Layer 5 of a small transformer language model trained on English Wikipedia (17 layers, counted from 0, width 128). Numbers have three digits each and are written without spaces.
A neuron's activation on a vector x is GELU(weights . x), where the dot is the dot product.

Input weights of the MLP neurons that the questions are about. A number n stands for (n - 500) times 0.0016.
n1: 441524484376610734464593480253456550283504366460210500564543465479534593643526740527516405584370587479421641621475552223660431456577471548477612576512612250575426239554536497445416334630448402315522517517549581533662407466441482543423545584597512692279380548423410545558573506420401516582208378593497429624500618460682466687356428500524605545507601639481487361452636473597451467313271
n4: 405516243370569679512570387618510616493463566350513608711632464516355514434580483500489375481411238537611605555394584445659398527518536508508520623443718395504152482489568326466561641631485557406240561667522630568540052435719467516368486492326654476259289568617561361720667486188408468628306327599379500511424547558667423557493392453567374547392699656487540593422488500551223486441520
n18: 454500526428606558436460648474482547532585291500528557460421414396570543577439273629560710560452606307543528550458458621553589470736428567358366540583573404497371514472500673301553454514619413639489593577405547432502326688374476593552537428409489595394580430492500546508821413537404526430603426618426471452523295536393601490492513386479367592565671296336514616389472438595280522427546
n19: 568440354505468707367520510372410569436674494373496542711484432263348522581576520585616460402441500413394333516356227380598366528429733574695714526459489447361621623262348519318548423343525401598557497419472449393689328601343399672456506454556592568633513400396332390648670442478660379475558581624605519571549497562532566549546593500465472654542707412562431437464520500356386609414523
n96: 575500277428446670470466505416542420528523393608649500595493675563451391564607530426612585517565497012584527456669520570505487569457500458391531527195657329654503525571392253447378576467630517500560455537347536552604568550560379530486484545614437519371629537484562528509534212379407559853339323518485513513517385600474473568445469546475437672394493429535643442413600355639610500497661
n108: 684535500609381759327460537372273615419599381556512522517473656558532610489399611710483504526523523333582635398487566480419627450590373564508447610709372466582472492585425521277192397193473474431606553448456683723554488414490503617486547542528570554270526607446587607500614467523671284503255401459690554302500666434481366484438425468500666668580395449449382377473754420483527406422252
n111: 375575547287564878342449433364698634390500504742567344562572561075459453487433489460512279449345652413529449643515293559695230529403307408426676665402455184509467554332471270481500533319397443331485426585401671492453566493607478511390547398441656622478570485649290525475602485329528387362664673500631618415603667290531412784630675656588310559638508622486559777415322348437729710393661
n129: 449587312371579636513673486454556615663591572420399559529479405459513609564566544600538523492386633281371644548448373482647414460565231627399411514398627384507339511616356685469441441637533527302420562418560617555434345421558427535475621549622343587442508550517541529534617326497670456593402443650497435392461359622500437439448572468467587550245625727424581642510542507604315364350425
n142: 560692445362440543483428583208447455555602553619530521676538554305526311530585443439379368451512596595352455652217485453540199705522559540690512547384594388362520500288515475565562646522513504366440393535478626387516375447665366483517655397538532544606542483497565444378412378463566556473570566555532531607524420578458584530315567273570591569368520721544760577482507410363425593339392
n159: 310603602257525500560345390561512607631511574290488544556524543500384712511345497466586329517395410549663198690559406480661393605510689521626840660410450306574563664376553536643628462517584439486513444569513580410474227586712518344308513320376667513448418306519530343500440422414673619549386429491429547441404394452636465705620537493562417403500605522527608555435803233453628478338391
n197: 422567381543445597337519576380613635415542457580684509429361451620639562503595400460480808500497429411452551509469528480500442449582468427607436497479444497746521547545348320288391561600647477432396500579382497384597431562539526590496423497625559586550556350470593604737706419347374477466489419449447597727448274495342571452406434512500407663435537638533448597510756436497480503535601
n202: 627577513462476503456555321268476468500459282507472489539483649366672406461744434555588345483326354419358526520474556520519437667720492486669604531327500343402548446532644625298525553477550436387544538648378500463625403571426332339482341500590658790334647390519607720488773593584402412398487446745300644314320510611563650409335530525549570520618380500546572527418581397392530521295457
n203: 480474418455575661493351384438648388417483401553410490518503410546478544619551670464455420516518387484573514639500559179563598496647301525539500549530604333599609466439436320508413429524536394281631388521608484543673397316536637586513381642565579568161508617466571427378695497308453479561459558411544590532469426489722461658494542644433594604506500330569473437313619525509536575358578
n207: 565647487557644545409533420576456679576672366570572392497503433453474376550448480391376396465497465532618496533553566320538421492682473535369589519661494461587480370526426481541562494552662617456573435659535595458505427448278505507496330404504700559385576551461352431703748450288490527452334500589500489505379634515375379748505515500490558400550406436314350627383465386505454612440427
n211: 384677411596491633597348365342525561849511325569643531629487613354379331590410642584405540508506586491529700538415492416496362532436586526427347540333468469449526590431433324562358476450475524607450616780369534510387471562481645467470761484678576480489607616471509582539727424476530561442440588513411512530500555494671595578446537566581622565599513227313307506257339449420596436447451
n220: 554519624434444517578588338543319427485532541511496416768468523437483544453576468606575407443484534413613403538555515484554530542376631399652715552330478246528609460454479542389669652582525409476470474400338390330605479548605566455341378451504476583439335400386469345534536355416633478666518587457611595648343275573536441561656412409535713840699595388823582471482572282481361586366562
n242: 576423419566511614553475446421527599437551327572488475399439475518545483629618536454614538539434411523474428535296524485539548597498475638845463485431460422662521534519484533339321475640555458377414375541390584423523597396496400703559530515572523484330563500403621444666621403507461463498413564473558530527546362469590424506452509417435506585487565436373743441633444477542465516424461
n253: 613495481441246471532456450346494644476442574622337511753494491503679564565584664482452410400270538662388459552387429413631336758494605602654530507556393267518610536385440642294544549384652508331332363707551493503576363549539430477267401570342615754485411422473738374517615394405503681650478500753343532494349620500475466619481589411452597545563400421347529471565414381433558566260360
n271: 404376382536483511386532532360487567619516280477489481718485632492573615500447503370413310319417523479383537644338429348607508874569562488544565412449668461481521687508533518514571693515652466369316427527523608575490443585469460497374569599468522769655510435679529584422654418348469491702463284516570541571492428655641558469446441372500611544539525544429544343474387536491564576303503
n324: 728415506399429472547677746574326467415527289493544520539389453293500476288604614636606527492357359517433559488589571402560336400599412584514557518545549405657408324426506473422426535412626309330576205509488533579660424419514389511542407598512523669494605472745455426503678639461500422369438567570506652506437335430326586704538449532444497539644585513560378633566290417421427568316489
n357: 497485446492606591680364562362650541592466457533386475439586514417458604644532539637530500494366436379516456470425454398556498589498519526497421474544546456429578550396495467472515470590563386618426505536328435474703452417598348529556609518619540453328506449358485418666455393436469480515500596581436490339513527615657471503510431505380472594423723441448512646466594475555540288404484
n358: 455350223569725479487547469418452703634532466440411509679362469513575531363591573426463551279411390518455381555392562429620470729662589609746582467629529418550500607500579611309483619531580463369505530503449389614628279538474443490381500603469463692521481357524587591586455475444378475450533297627424545494589455571324540500552579412489675361453512497368523549523619365469486627351669

Each question shows a token from some text and the vector x that enters the MLP there. A number n stands for (n - 500) times 0.0069.

"i.": 452504486433504343528541472398398480553537395456446499545432548501471575473512471449467457515472544502513495443476465585506553580637481545478511311417468587462496523502539620473540498575444593524493541487402612504557409500519469465536557605530465337484514479561497459379396534608431580488645517408478503542499553460566435456597575493530424500462468598470595461395527591457461533622497
Which neuron fires most, and how strongly? n142, at about 0.59

",": 403553508485514376515421505501584492584531480458523486434416458525505461481487482469466484499624517564515500459533469504458604525558511489385523279528481512457472493437470555547540471525544572474526584515458533529559647486452460525571574555519537489572469507460463485372473443633537521504435366466643496508517575491530491496394466591492520607475433523437475533544559579595426526477423
The neuron with the highest activation: n108

" from": 562521600586465495524527488414393515475464471514431493236456451518534565550455547565545466484435577786517525623550456507409432468509393520515493390496602549517429461626587483455455445546522502509407539530462524461601250563419526353571472473511528326654443469591430457466501659555438546460536486527401519470472594539560499448474515579510429555524508481436457499462540578580487495539442
Which three neurons fire most, strongest first? n1, n202, n18

"og": 541533657612554304501320511740586372514477419492456524449599517586406510464457447504493368517560418495586484416529534464479646514372500471480518432541494417546504553454643472501521450563351460522576465390557560475634577425507443417492457469527455456433417541521618497366400487567466522589589494447530479399511455490596512494534559504486481544572492471561653397527442498498551546570546
Which three neurons fire most, strongest first? n203, n220, n159

"===": 476523553651478188513411549515441481483474448492488491392462526475466414467485363505556554467440519612474509475488536574537597589509552503486515343400491662453460536324630666457557577518514469487417467419412552511409705547423561524530519540495566388622565491627437514435387540669446553512504541480403508459522453499471486467553515464497444502523572455419512610498346482433475535775550
The neuron with the highest activation: n18

"c": 480556534565554421491456483375526488504440517567509517669648466509573438614430435540478447518470519375562483461448537548466492571437564487509405471491491463515530526522527495607464443622403444411397505538504476463484531489474424487473488537499541427459535530505465503345390577601294494548490604492510470499511520466598544461440529537513437320436423637458501552526440526437552516675521
Which three neurons fire most, strongest first? n142, n111, n211

" at": 506469625644528352523519458417518472496446411573486487289500478571475501469513473466547433488513474393517537438552479446403474536551482515450469343565492735530429477516532626413499525519567445494554541468522478596571495434469516547577440560529452579617463484530456510511481577584404457521427465587381504502500503520526507446554530504512484527482434435578470460460496665569596528670402
Which two neurons fire most, strongest first? n202, n108

"a": 532510535454505540561495517601509557470511496447503526536529430475432441526515546469590521536523563587415502515462444480513431462482471491475575421460530535481477499462441455426530398609520482484463589458405458541577652483448380598579461486489527286505472510458482454570470518525562518540484584482522470540478439485494436464545462458504442558466529574544443445468497716532411545690487
Which two neurons fire most, strongest first? n19, n242

"on,": 447536502478495467494534480494527507467484442445416486478368510449525506487453531504459544512544612588482506415382491539452522522497490488407530304548485423477470509492455566547531382534548565518528623500530574500667550500456376498564585524534522417470462531468470486444509497607585538537512412498608486476520480520510486514392540548502470529520514490471477440558551557626487544430447
The neuron with the highest activation: n1

" the": 553498561540501436514502491606531591445503524488529489477525393426475522572514571532495477491490533517408499433440488494420423498425539501457506265491477548505517549543476510467528524476513491546502440402411463537595494539473417517572504540522531456468482494483480486519490475517443529500535491543509508518499508622465506435504538503506519520466528551565475497505493579486465504478427
Which neuron fires most, and how strongly? n19, at about 1.1

"ore": 501516635455491383443483497677609487470558573465452522275481506560458448547531521524487588536400583581527491497542475505454598432550509503426452454455451491503492461480497477482479376511526524590539441499520525501399573569471558461580523456486454233554516507545481538569509532575483542512522499496549471565497434492533527486514467430497403431455475472494505432508537493616576420541513
Which neuron fires most, and how strongly? n18, at about 0.21

"ic": 495538498463575471495478483568546420489498551541492509390500471562604525638510528437531492537562411471568477542601483572471523524556512466522481471323432419507527467507461433474510445476578442500545504439543479449604560482509470478558546456507492418532472522498432570386423511540429468465503582420477476526457328474543544445431453538491451480478461601616619575435533534470526524607555
Which three neurons fire most, strongest first? n96, n197, n203

" for": 585500529566485361540522529405433454523531476521509482229454458510565405499504467552485460496523487502470503507601412481432550525573465487479504350478534632544479452624515626553491448436540467436461493505560517501492522452535492356591471566560523498565592491481472547445575536565441377358399460492439497470499569536443487474466567545494488511557521581523475499516488660486567468464489
The neuron with the highest activation: n202

" length": 484456620471526490550478504478581511532485487506481510393586553417467459433506561494468438509508393589448490503434583513401481420376462526402507413636477584479525457428554511568477489427449451604567505535463395593359550421545515552581562445526424267432476510727550530447583546561486463385629572480634498398503449489539533493590532578477481443527494389518492543486403486590520513650587
Which three neurons fire most, strongest first? n111, n211, n324

" sp": 512481523551530325519571484629475542557445392482453527490606503482595455399407540481453406479634417630568491585483510490387419506453488506527498379564547566519526456655648451575553594508363408502517522543518527533387456466486459503458534516524555423475508544650606525455414496582429472518380448470504476391496568496450554510557477569486547598560486473536469524467432566489559549466517
Which three neurons fire most, strongest first? n271, n324, n4

"ter": 513534518468476386472281583541542442548486499566524508342553575571554489523518435484469524529579534529488462420430592566475570398316536483484438461447435514489581486473610520478545344544474527613511449513458444376405604496473550404585552456542491350508447495404566572577437484670409533552558464521549485493504502493461504488529466460486492548562491464440525478518406430537549497591576
Which two neurons fire most, strongest first? n211, n242

" b": 508526636575478327524608500402570558608380456534501525545570454499612490419413479471416537482571426525543539551467541451383417551496536532511391351618508575520552487624642489460536471572478464541454433534510494592527425470464459469453420441516515480558459503599572482352458574573453633482433513499416480448496478508441478485574554525501523572515485472512509483490465607437559489506477
Which three neurons fire most, strongest first? n253, n271, n358

" American": 461550507590518351528475528510447671519562535492441504365465440588514540497400594547513550493594438588515496435447505562441515434626472474573455432486439666534498544543536573448531516422438528606487496384511492576574546534548503491569518503481518378568494551598490462504438521656627496376389470428377491496487504440376573413417541591477457345445493575495440485565552525508442440631447
Which neuron fires most, and how strongly? n108, at about 0.46

" August": 415492494545509415535483521579481636505362544471460487416485454519455577462513603642523567497554528607507515464565513519465536404517569512503484355472454528506456462535540522461488511396461486497589463436520423609667499511493513519566580483478546379546438557516444454335516518527624533454397511468466488506506589496565542471488474617507518560449455460465555450540500468543490485554433
Which neuron fires most, and how strongly? n108, at about 0.96

" University": 465462582479513422507601516542520565461534570497436497306507490565438549558439445526531514494504501697542503460467578608443521480619554492512427437531522653474469503444431516475491509448525606561433543468500533605453595492470525568601493466465426367587493519614412467536424531555559508442330509473459485479479676455441481478431525584463494318500453506457415493519474550516438508743434
Which neuron fires most, and how strongly? n207, at about 0.19

" his": 520527516535499306516646493759433584442520553525578491407444414536531539514484531531562524495531533659512499468523499533372428464483447503470568359437473708515483468560481498412527584432445494503509451541528446533398339598521432500546552463578572288520430504576508482445444536484442527376433482544469508423501529570444498461371490602527570416407504514454442579485579382477607506494383
Which two neurons fire most, strongest first? n207, n324

" He": 472472595454456335476672458677460504452509610442515513465579520525485525451464489464523478494556444712519483530581501505414462495560534469534543372456490556485448492558545532401491520402442583489516499516510405509458418591555510551533476454522500486617510476503497538592463501546520440380519449601571476582491529497469483442467442512504522434507564623488404463476655591533570514471467
Which three neurons fire most, strongest first? n159, n358, n197

"er": 507605488444468409489420527692589340603503545516495502366484571507598501492531404534520603548455504486477495472490507544496431445447519472508556504387500511529537464517540488519507363516500543459481484429489505475537597518441493418534478367515465359546449479406584561486578525565486562436520520531499466482488426523467475477438460542503566647458413549504502588502457472506511504573483
The neuron with the highest activation: n197

" trans": 557571562331452364552594507503532580475454556532462517501487524459641497532448477599420523474595626674508489426389472518393373494501491483569438417524520466434530489630424458524518522416528452534380486528392517538273716516452501462505558484525501194643525478529522575465442596603445531453516513464473486483501495521376587547595491544499486463611484550490462538617406355477505486557523
Which three neurons fire most, strongest first? n142, n211, n111

" to": 478469427508460496513491522403306493444500418456504502203547488566521508532538504460487498512558618697505498500616491514422467444540533487550655321424504542477461491572558609535457513527601420459486471549570520414423372441598379549544581517552496548469529448478537556594440502375375456476516370568501526490487465557467511525518497517506520481486407541567539477442466484546465506636507
The neuron with the highest activation: n197

"\n": 520456542504490478533534520642464525442471486462452500400347483522556509395481496526548468479501455515504474502519472620528479519459548527480532335465527483450537520491519534508539611509505532536411502460496522438459542563542461532544442420472466583572472476501502509490455550704504493560569502508525479534498446511556494335518470475484489598527488492527599474634465632589440515577575
The neuron with the highest activation: n220

" -": 424488514493550359482477505563589457437479448440514494554445513545545454501526458480519438489529520487476525524552498530508567495583482485471325289505512646490483517593496524571526507542468506432531442483532462477373468385522499629562507594502421588443485473599480517567439482581551414493564538531497481537492484500495544500500524475497485529504548535512450534437539694507477538508564
Which two neurons fire most, strongest first? n129, n271

" in": 516492588571513510493436509341523485605482446507413472333519538438527453481472398608551512490552482619550519499511491481445516555560464520487448306564532588556468495553627600490517479528501472473479423424540501468552509495460445427580505456554402478476543505600461516298492559520473406449525472468482495510494560532506494508519564522489536572456524528448527527481482566529531493596411
Which neuron fires most, and how strongly? n202, at about 0.45